Layer 13 of a small transformer language model trained on English Wikipedia (23 layers, counted from 0, width 96). Numbers have three digits each and are written without spaces.
A neuron's activation on a vector x is squared ReLU(weights . x), where the dot is the dot product.
The model reads these tokens: "ent" "." " The" "re" " were" " also" " other" " min" "or" " m" "ar" "ches" " in" " V" "i" "enn" "a" ".\n" "A" "t" " a" " m" "ar" "ch" " in" " L" "in" "z" "," " also" " organ" "ized"

The vector x that enters this layer's MLP at each token. A number n stands for (n - 500) times 0.0074.
0 "ent": 667432466566359552536368464487341465551522768708495496428714355392441687357462582396647379595218650599507260551549344339262451138530420503307539455524360558439167692504662506518516466444487597908393581279535449363453294471434303416287426452598511614548667563497247592728549377655601551540
1 ".": 511342645365351597407463273389330478436473640717365506570617409462415519301565740502745489519174743685397329373396505252304659389636477448438510627642300492431295497609561595782328283528441551652575567357484178408596447624409353475446409570590427534375503760561423354592423404810481566680
2 " The": 581351572356385376619692281523336405445682607592357517491548417510298476372422487491806377531370674613372286404210337383131604325663472384456539426589466555335336548535545469734728535623363657696548509263424342432622341524404359550560454495783465409390480562448196419543551616784523617646
3 "re": 558238402226296467485594474462301550541299684612397565560583376506395470307499547369878545674420596749527509459398341398456590572578565421412626548605282723416238224560329540591610303623352908717444614370549233550565403467457353539343345490455578452529545611540325423453553345522328556627
4 " were": 713423389461264451540521343413363458329380619641408608485418413666389630336490664592903449419464850613504443454301574374429478518653365330680451459600512598335559381519510425666584458668476817472462361236364319357446434482422307317415610474580403666357607429378194585366560625604214642573
5 " also": 626293454577343605534325416547289634372589568624354674390595285416541505229539491461945651588322751698528383312438417370365531488618415393511627565502421566297121498503492527578559347556392657498482401324447187276499413327379519462518448264670502572348587475488243682548501486550527457701
6 " other": 611363470397322397608558325604231568419372636607269552471616296457393378353522532407785422458464661845581270373341413266200616404540330368471523632508565522350369487527420428545694375715400703467437527285482362267389288552444377425503441404741575525361700611428435610498459518726605387758
7 " min": 499420463354667554471827399622377583322413614456562468314520357486444492229310582487626442694433599670530337504533423225373538402527503272529702458496380522310178495559628622599706544748426761620379546082618405310551361681648532597455254436658339438297636539581605501537438354485478509613
8 "or": 881286628303351459613591311534415475381474552564494649338636555407315521408665648343792580559575525550763356545293513297163480455534428416373497459570359479299458528585573554527678531639496599661335661172514484543351358533456603422262509230506435472579662776422385485630492755407424433610
9 " m": 638493456353447565589642491516350654279390712453659308372404422482475470249553664459594405538341625610570190363575460415448493590674497266338526565478478495370227798530594385552447489739424678779476509208706259480561445638634437486248422426595420637412621735538400489603375394811346500653
10 "ar": 801520459340405418714639440477272584287517370570594602458690575358447524302535515331709312616484546400601396262406245289439538180414597366426492463636536513535151435622563834471621463673328511775412624428621332349361444531535417467255573349572362548691681625528450355571536514453378553597
11 "ches": 818346430417308380547516486344380715078412555532306650416556385509559598364574615480680419470500666607602432473662316436209413405648376538374752497587501472493484469603398526735547453831446547840425411306529353518282433397432655422303429517271605502342509680432256583578507373560357473528
12 " in": 716399417419353365526436271401388382378453646621374575430648467457410346253473619430660355522422633665408383392400497289236649674682581360549772545456449416359284644388354678834500493628316650651547406230418211453484443512445423512506293434786388581323615612343357374503523465592450412698
13 " V": 821589328303348524621511445504608461263489615486520479601503297493501608474423526456546509592441629527624184298381515272406602533448596237403502636616538580295128820543468622606746383533470496850481541229427027325502464460458560533388465544550550484470595615475372430502561476542398480683
14 "i": 676428152376499640675565538587623554306739480679596587569457498433363543558502617362473557620628546401505328419347440052534528455503562298568588380825241487368323566669504805565574458772406597841414611300507498323551409485537632366600456437515481672491435472480290438635426301596567563618
15 "enn": 798523439521248529654524475534413545176541495580487349385524462354421528454571771322705506684298698675744365434690541273471839644448448610456438595535576606557605427263434487583694270606514574705361620253474297306423440384539619534298330533421545595586687554441424616692457573641524355324
16 "a": 616339468414278521499421442438370647457427586546478557333692535559534578450531643518597339551480682607635170486454532360364461470576426242400749538662244410314379594498329539516623395543340377939387605284683484365471323389586528522439244500511474528528471569612178308745761595698455350641
17 ".\n": 530433610300402500504467131444343360511442624713306551386717356501380532407582489494816433676381721655438271417324407215481567445581322472542402551747295517386386576546463552614501370576478464596505613244441066382690418586535420454477382601474436474299510753357355498629438456703573471701
18 "A": 492455484290458393588616412614299313426429455587411462255435341620314449418415532292869668546343639547507317446319370460238710593552483142397395563579420552225206528445447479760573576643355621663577510214486317492464488499546426363431365419686443423412543712500254520593492515628442381706
19 "t": 591417397422285481371525276581512367474399706511343496330478325499546582443471466379679455588392483427407715439365341315457503611540551385482576625360167656379249403451481600764550426638388848850579581118465214529437540577428327616340577451628395656485558462410195561653535402515420359516
20 " a": 662346334483360375570571460530279444382573467480476526353560343421303504310443412383788556524362698571336141376314475424239571577602434132388634619548281416389270590514501415806654593612490586562367621361343364345580536509430425471397490346707502527225425598582303465431483610570429503804
21 " m": 601555413413349589564676519521428622268382653457553299428510378437467411338554623377557420493351605613491259275614571393468472569624564178353487581509488540440202744485594402614476520809478742699433600173659203451669462640506428489268355349575411653332543659502471534580351397796304504663
22 "ar": 716601418440333380580769425425330540179510382565480608436591627375556452386602539310645283543483562410595362247431331350477615207224462328564538488595430400509227414632581783480766476569300614687327642347508365376323502563495303516181375374573414550524700697545413359488538477417459598471
23 "ch": 839259464401317579432782372517425585211492611541291648414530313478366578379587552421708344524496511462549432407407418336345514434516354506418615225456481418507578283560541470673464493704419572916485435198547368485270300433738647558456389445392388701350560528603475658403542379556246500644
24 " in": 652357497446315374502522387363484367339406630561449587435613426400438355247527641352645313542437641652347285425429557282171532717682549324504664589449434415437213540322374588936506497644302703675509477326473266486541511558447473585480313487767373661304568634392345379484554442576410477647
25 " L": 780558292318287527495594480483310470091343534445523424488383211398355620329465560340609383607417610563480287304393606278380518525666631210410519589596505635445313509428555660620526449473468590847384648237548042431495469482552573488459565436577506450375547524625371372561636417586461366510
26 "in": 609425287312387518664737387394454527313362487626585603383515555226432553313417505361545543735594608465340381281466589260539454482676640452776600710558376337422397372555483536558642624864328688945304546340571414302481447438548572525449410508552429640477606475499313279525329529431465447693
27 "z": 681229537352276428529669530489612346233474411599541533480536606337408674337610674222612440340481729740485330339449540287436553561577450483497435611618575364476336596446543640645585621708578464829208506523478293260314429359619740511386438481463616517533510477668326383563615679747384503705
28 ",": 570491409399249460595456422295367459259436590711468663463622560543521476426700537553877437536423669711510206376244520234291790511861340460512722635579521618518321568487415550701425472524322452720495408357557297521578406509594507705471420524472371636429426690447335352535565443586571508730
29 " also": 594292498468260609608383419577310615367539569599235644397507292626467450228611492490920517607423759604519271333408382338333563455628395464465617530639399591434086488531528437592538387489393703620578370355468247258529411336432520551366423481489471528363524581370146575513576388475589515678
30 " organ": 703296565294445524593530363525395586429461689727405548356458280550291379355482462399634370669466824717530434542535604359247534362444388387397520475575501582353273538517686422643731456605360640610347508161610257110497469561481504561439426384588423555418752674520362385677533509494260366579
31 "ized": 595204367417318595434549505456220447526328789648451507439597345439535492303556753335799568524359609618628300336515497297217400513644372465380575508625344545392273546400537598691734355643286563703608335315341270386312384517367395407422477470446517489467516568377308525748514512570350593557

Each question shows the input weights of one neuron of the MLP. A number n stands for (n - 500) times 0.0024.

n352: 674371524426553454572439509544545455547485464432525509481546358450462461424256474376541709669463478431429452515528256824557372398449480425506556534303425638643527485411553510361253484370475206462512635627385398439613584336535612598581471612468590503417563705506619589535503457542549444497
Which token does this neuron like most? 17 ".\n"

n33: 573534411510746524536573466537370550647542491604687371606533575552531284447701615336406450600379367591695633524491503365443534464509562412568584571304545456651479438607469483383526665437407410497448631523458666535609387557460565439751408568454487417426635545494376619401494494666558609206
Its two highest activations, in order, are on tokens 7 " min", 14 "i"

n67: 553483585497319474430561471390514521540270329454844202401445647470437434560619377581594613663607526564473422438696444603622348596497500552434401318419541387478611490582398450562402620500523280395552549490526528361580500542666406435470810586632360552441516310534422307551550519591529401618
Its two highest activations, in order, are on tokens 9 " m", 26 "in"

n11: 474580500579526528415400509416637552534581684386483633469591465493469441507614391478536584469509562467525510425614412450427445426585475503481301455540445486484382521507271444395679625520589454515592458587551556520609601428482616582634549545511614605427477601495418594448592512555434454447
On which three tokens does it fire most, strongest first? 5 " also", 29 " also", 11 "ches"

n55: 369562558399454641444556470515397305377574447343573441632509595719583427593620415568486457737560494464453481485512439440506601465238506587601414509637497472687379382446524562361601663540470641440506469322450405613617438274367487500430565591699371445627536538578608626494446440462636589371
Which token does this neuron like most? 22 "ar"

n10: 407244360421514395497347365416619497406474455632576449443454519404305592632586152449415591490461331430717237313599414472439483606638633500570363473623619272382622540520616225632500621381640362253605423521458453548513615536367409448533507527506531404428497551581445487452385442510454380447
Its two highest activations, in order, are on tokens 20 " a", 18 "A"

n41: 447510455551467520409546579475487602585578613494480544512492332636431547471540487395514516527464496523530477565459383631504525478542572509552512568474371573452544490435560438547439423477393454594319437509572543566573405472394550453568557529513398494418388434477435451536502524368492465319
On which three tokens does it fire most, strongest first? 19 "t", 3 "re", 0 "ent"

n73: 699310497574368474444497343448593167588531553490455484575414601565457593697369487321353442487294458619285610442551690351533458663538650660399467506573325543413609371461474503358353582454711506477410315436475466700431450522352585452565612455551497490465494470355484506447634497361622549521
Which token does this neuron like most? 19 "t"

n279: 661503389620523563553469515543600539682689482503388481479584598591472696522491475403425625266596473626592506374515561452466500645562571413300414454515691494535471552633500529397508457381705352506560520353621552733629585360537490410696509521409544464464366358789479635547643551558521567542
On which three tokens does it fire most, strongest first? 27 "z", 14 "i", 16 "a"

n368: 490503444679450411378386525566602399453407509300497497600333461556648542494532420541562703585512556554465618567503284626446391395623500487497603416561530550715449559463429343494500610519658614468586643432509389446688811576523588430631589531448442657623527538731613497573413373728537569412
Its two highest activations, in order, are on tokens 21 " m", 19 "t"

n248: 323581406471609486379314396669761415437493507541545273549456656469451310447428478372427596475445483471594270676503601544500447500736353393426735413278584613624642611407465500483574405371441301705579532354598428608422540595464611524598607681308410358718466619560483423338372503480738535371
Which token does this neuron like most? 28 ","

n354: 377472660446413687609540412377611357637371543310453531670497349575427439444589419511471619455465444431667586495392359338374525457452465500511539422549444612572481569346642402268539444563583444454415323549532508446584524538352491571553594461575480483541505460407369463494380573497648514406
Which token does this neuron like most? 29 " also"

n263: 589371430477633629372337569654448497702488497292588358529438509677516479516421299367654657587544490608530647346547332609568605411399604547542385408394273542500420566497424531462512622614398429477497438344488347808394344373618379588529558633429490573576466415429528442271449590558553497423
On which three tokens does it fire most, strongest first? 19 "t", 3 "re", 18 "A"

n28: 429423557415493378415503444408636597398500579647632526586278371355526545561520516410431572481528538584382500472387208727442484595537676440465548516429485516521558494547516541249325573552472347383478494513506663536596503497438373624544165365500425396338528598400457551461399386636481715267
Its two highest activations, in order, are on tokens 9 " m", 21 " m"

n273: 392369524696527223500695582627581455282437320386632405576405430665420631471511392412364299424454364559422500341682636395357431284458300549634500417623431536421687468368518477429377649463511458441528341635434402415562365465413701652846485758517574482514566630493528472441287430558628644417
Which token does this neuron like most? 27 "z"

n372: 435610457581490628460423437409472516445553584297551610718438447599518434454463484537506617780400370497378485696578566462433536360541627617448530500535567579402672740509383581515411296540702558509479469541480591342467593688486602539521475473520690299476453512623456708395517412356425436538
Which token does this neuron like most? 13 " V"

n36: 435733273497436662479419419306529432478463512447550654646568310450621470327601487564515500519565532700569672382572311549576567586335712357465503373559622519415494588412550578497445503413307454467603619708494613419685546435485490354437535585356458258441402292468392570506559590515522440467
On which token does it fire most, and how strongly? 13 " V", at about 0.84

n208: 413363518530491492582474377471517487532617582407535390584545589577470504464582530630437567380571544471526530512436421483527550452510579579349370429482594519550540432576529368539617588472535556575494429446447420476450620535506612594659496585440483558535581459396455482436467498412519475511
Which token does this neuron like most? 2 " The"

n289: 405447603329666473405602456369319430536521672437412567453427551654573513702509655415435510436600497690386474527489412506416422594436369389556445434527545444587348514445453586396452581365550537497530492529620591437411489462544663315586438494585357492596481483418606611585666581460516689459
On which three tokens does it fire most, strongest first? 7 " min", 18 "A", 31 "ized"

n156: 469480690396395583740530333428576456647424516449371437565398579490602460533332325457420685608538581551429423599445380524323369651500306609317324292538569464709491548371558524445545484497386553386516473551519509584487394380594445545490633613694339523285399523629583575403671541633539738545
Which token does this neuron like most? 2 " The"

n185: 540487432516556439562620576543579447366518491497702575776464674537328766506621382387561512425473626335574643530445389558574273527685438454478475593461363631447622648359503583509591587554410551424311463690413576484438601473514568482583450321463478515521407484440736574405375575491555590650
Which token does this neuron like most? 27 "z"

n88: 424575695476452640361379348613506545631649540482388515452520417465425494548610795391315506581671550481509363625509314475486619523529593615688491639439580324520563356415518586512445357322538620451529467444314586399512620517437447561470476645613607438518437436569474614476597529472599663503
On which token does it fire most, and how strongly? 1 ".", at about 1.9

n205: 623678600443613543456408433519339514407449601457613581556434479561553394613255308336512523472524263585459627403561469776406503428524380367522441679437601366453568521515312361509625596560448434433567403413443523563410470527598786366654566500411602601692482516519428571443543395715521512529
Which token does this neuron like most? 18 "A"

n330: 494500500678531463470476480509615557546564652403537520624711528454506588357447616606535549480610509672699580480423531485545350575555678403514333497371544602398464572648629657377378326479638575456517351683285581577456494402615530407408521443618604460500525509623652525503503480659477546464
Which token does this neuron like most? 5 " also"

n281: 595696525482626445514443535515431355470602309720503402512509412322467564577772403437556542592514415322497515408558392643459338551585512565459488424634421311691559593462424374480465420326652415473613362534421489518417429586394543460670455500467473550532625575497572455491508586648471418685
Which token does this neuron like most? 17 ".\n"

n146: 277554467451473388566458512386516508576534521696506423431408674547627530561438321378521566319438531514448468475475475326636538634455546599516348601577576671485682469587776547309590459510497457536516335392549506562341679285392659546462320632409539281397543513471454470506515439656715595361
Its two highest activations, in order, are on tokens 15 "enn", 27 "z"

n75: 474311374507507456494354467551510549264507500446493466486586424483517503631356412510355481452493537668440698300453625451403340832552664803456578480483572428311641588523554416507400521635412431371550559539566554570804386444516564517731206527453556487413543552493334702420551480267604412496
Which token does this neuron like most? 12 " in"

n250: 222585522410524515533589710519465524508736704639564662481411585489734297531614520655687345615519333479547488567598387453518561456690524620492340641648635623748427326459652337545261734453603566700699395599401539531669548478486604350454612515521414372470371547481526245297457481493346752219
On which token does it fire most, and how strongly? 28 ",", at about 4

n265: 550494513472561478393486457325564417657492581522516434448604627611536487420337571492461412420652386568413671605543619452382571563411514474377566445370448473432453495551503690638440610647454582500586485457566362677475657561404506460557581489568590565659585320456612476346390585529454596319
On which token does it fire most, and how strongly? 19 "t", at about 11

n133: 474428440390615444588391608464473473509362588526577413691712589470551455353528589442478492629468464407485512611356565722516577646440519378563399625494494518628603470450441471503629473452568299549482426574417455439279417566453394316467548598533626299438647378355546546482442300653392637331
Which token does this neuron like most? 31 "ized"

n90: 524497356523653415454637544472637553573408615442514531514432546397599585610451451440561611461462573538610638373699536643410435376575562591553447581459376590583422683392430677345466430403626524514541510509508579443463527459432441404500668500487494667284486232509421583414587525428655621535
On which token does it fire most, and how strongly? 0 "ent", at about 0.89

n54: 523378642491403408468308598555611497552500538542419463464340365304442359586466447589300594567509394517472466554572398579383400558555478608278451424479593677523462362557476377539402421546424392516503436592430375407527369535821481524503602286441775470401553519482654419547514550376446621465
Which token does this neuron like most? 30 " organ"

n243: 245462325399565574756514450388555500503641484319540400456513477530555752737640619410381461705440439596560514570564584493353476657445564543606527449315572524477500716466297431638513510548398736221500403528313408343596441381661586430446638595383630473493457462483573545396503345513436367689
On which token does it fire most, and how strongly? 13 " V", at about 2.8

n15: 580647488273410548559583497549454503428541643302705389484402538651533315526427537500488396757475452524477556452561355524539461481397439524591429280465407552661581664378497649416387474322636453597430557601390503507373410525581401694620549616545500191382390663730519512277603408414570471483
Which token does this neuron like most? 25 " L"

n98: 418471592462515508495552492548595414460527251416573540401420382646449452451264450601407591500506379433523451539397475547547605432375547456537475542313649452376443357414382497475435568270585582396425409365645497317386492313432521317545442579513550528433536538641494416558355387562461622533
Its two highest activations, in order, are on tokens 18 "A", 7 " min"

n182: 425570613550507587639612632421633557628485544410608512497453456530433477322356447568293391488545464645447394581518545566427537559520471854454540621432465695468760723530533409491436427577548433625410508484556400587625459450604375393351423518424453521575415328346426485397293574549437427382
Which token does this neuron like most? 9 " m"

n142: 438375508491639418362370389428506648494573370520703558529294438437616448433470306503388396491494540526732595282437503617410350634417391467512512500359386639566503606389609287463596544497563444601435537488494557621448361430420591531537538422438536483543382586562280530432497449503634564512
Which token does this neuron like most? 11 "ches"

n210: 322706509585742337701507491372627423628509552421579471612413577683490552484428628552419352260394598363572520397481333487383727463448617520350561592382494410494488506682326357588500554497614647421660535573315545346442405234506480412455474532512451481629562457542475491510387537512431602379
On which token does it fire most, and how strongly? 2 " The", at about 0.11

n79: 421575446515535547681587520536491545696577492517567575530561440406702576634655466512520584562526441616320446703445430494524530663369605419672432500635611660590395582628626689509476548518400383476416584549540536524666545511478494433521707438626232436590437415296428511445536394447552683475
Which token does this neuron like most? 14 "i"

n50: 511269560413534462517777361511507579486582402455521649296661585381511534493699445525407507698613332513456554465632612642639740490493680467377324626401459316456486573642605429364419475443570344395749568617480342500546392356386175327602661503559304476517503583454768530522615623463604500452
Which token does this neuron like most? 10 "ar"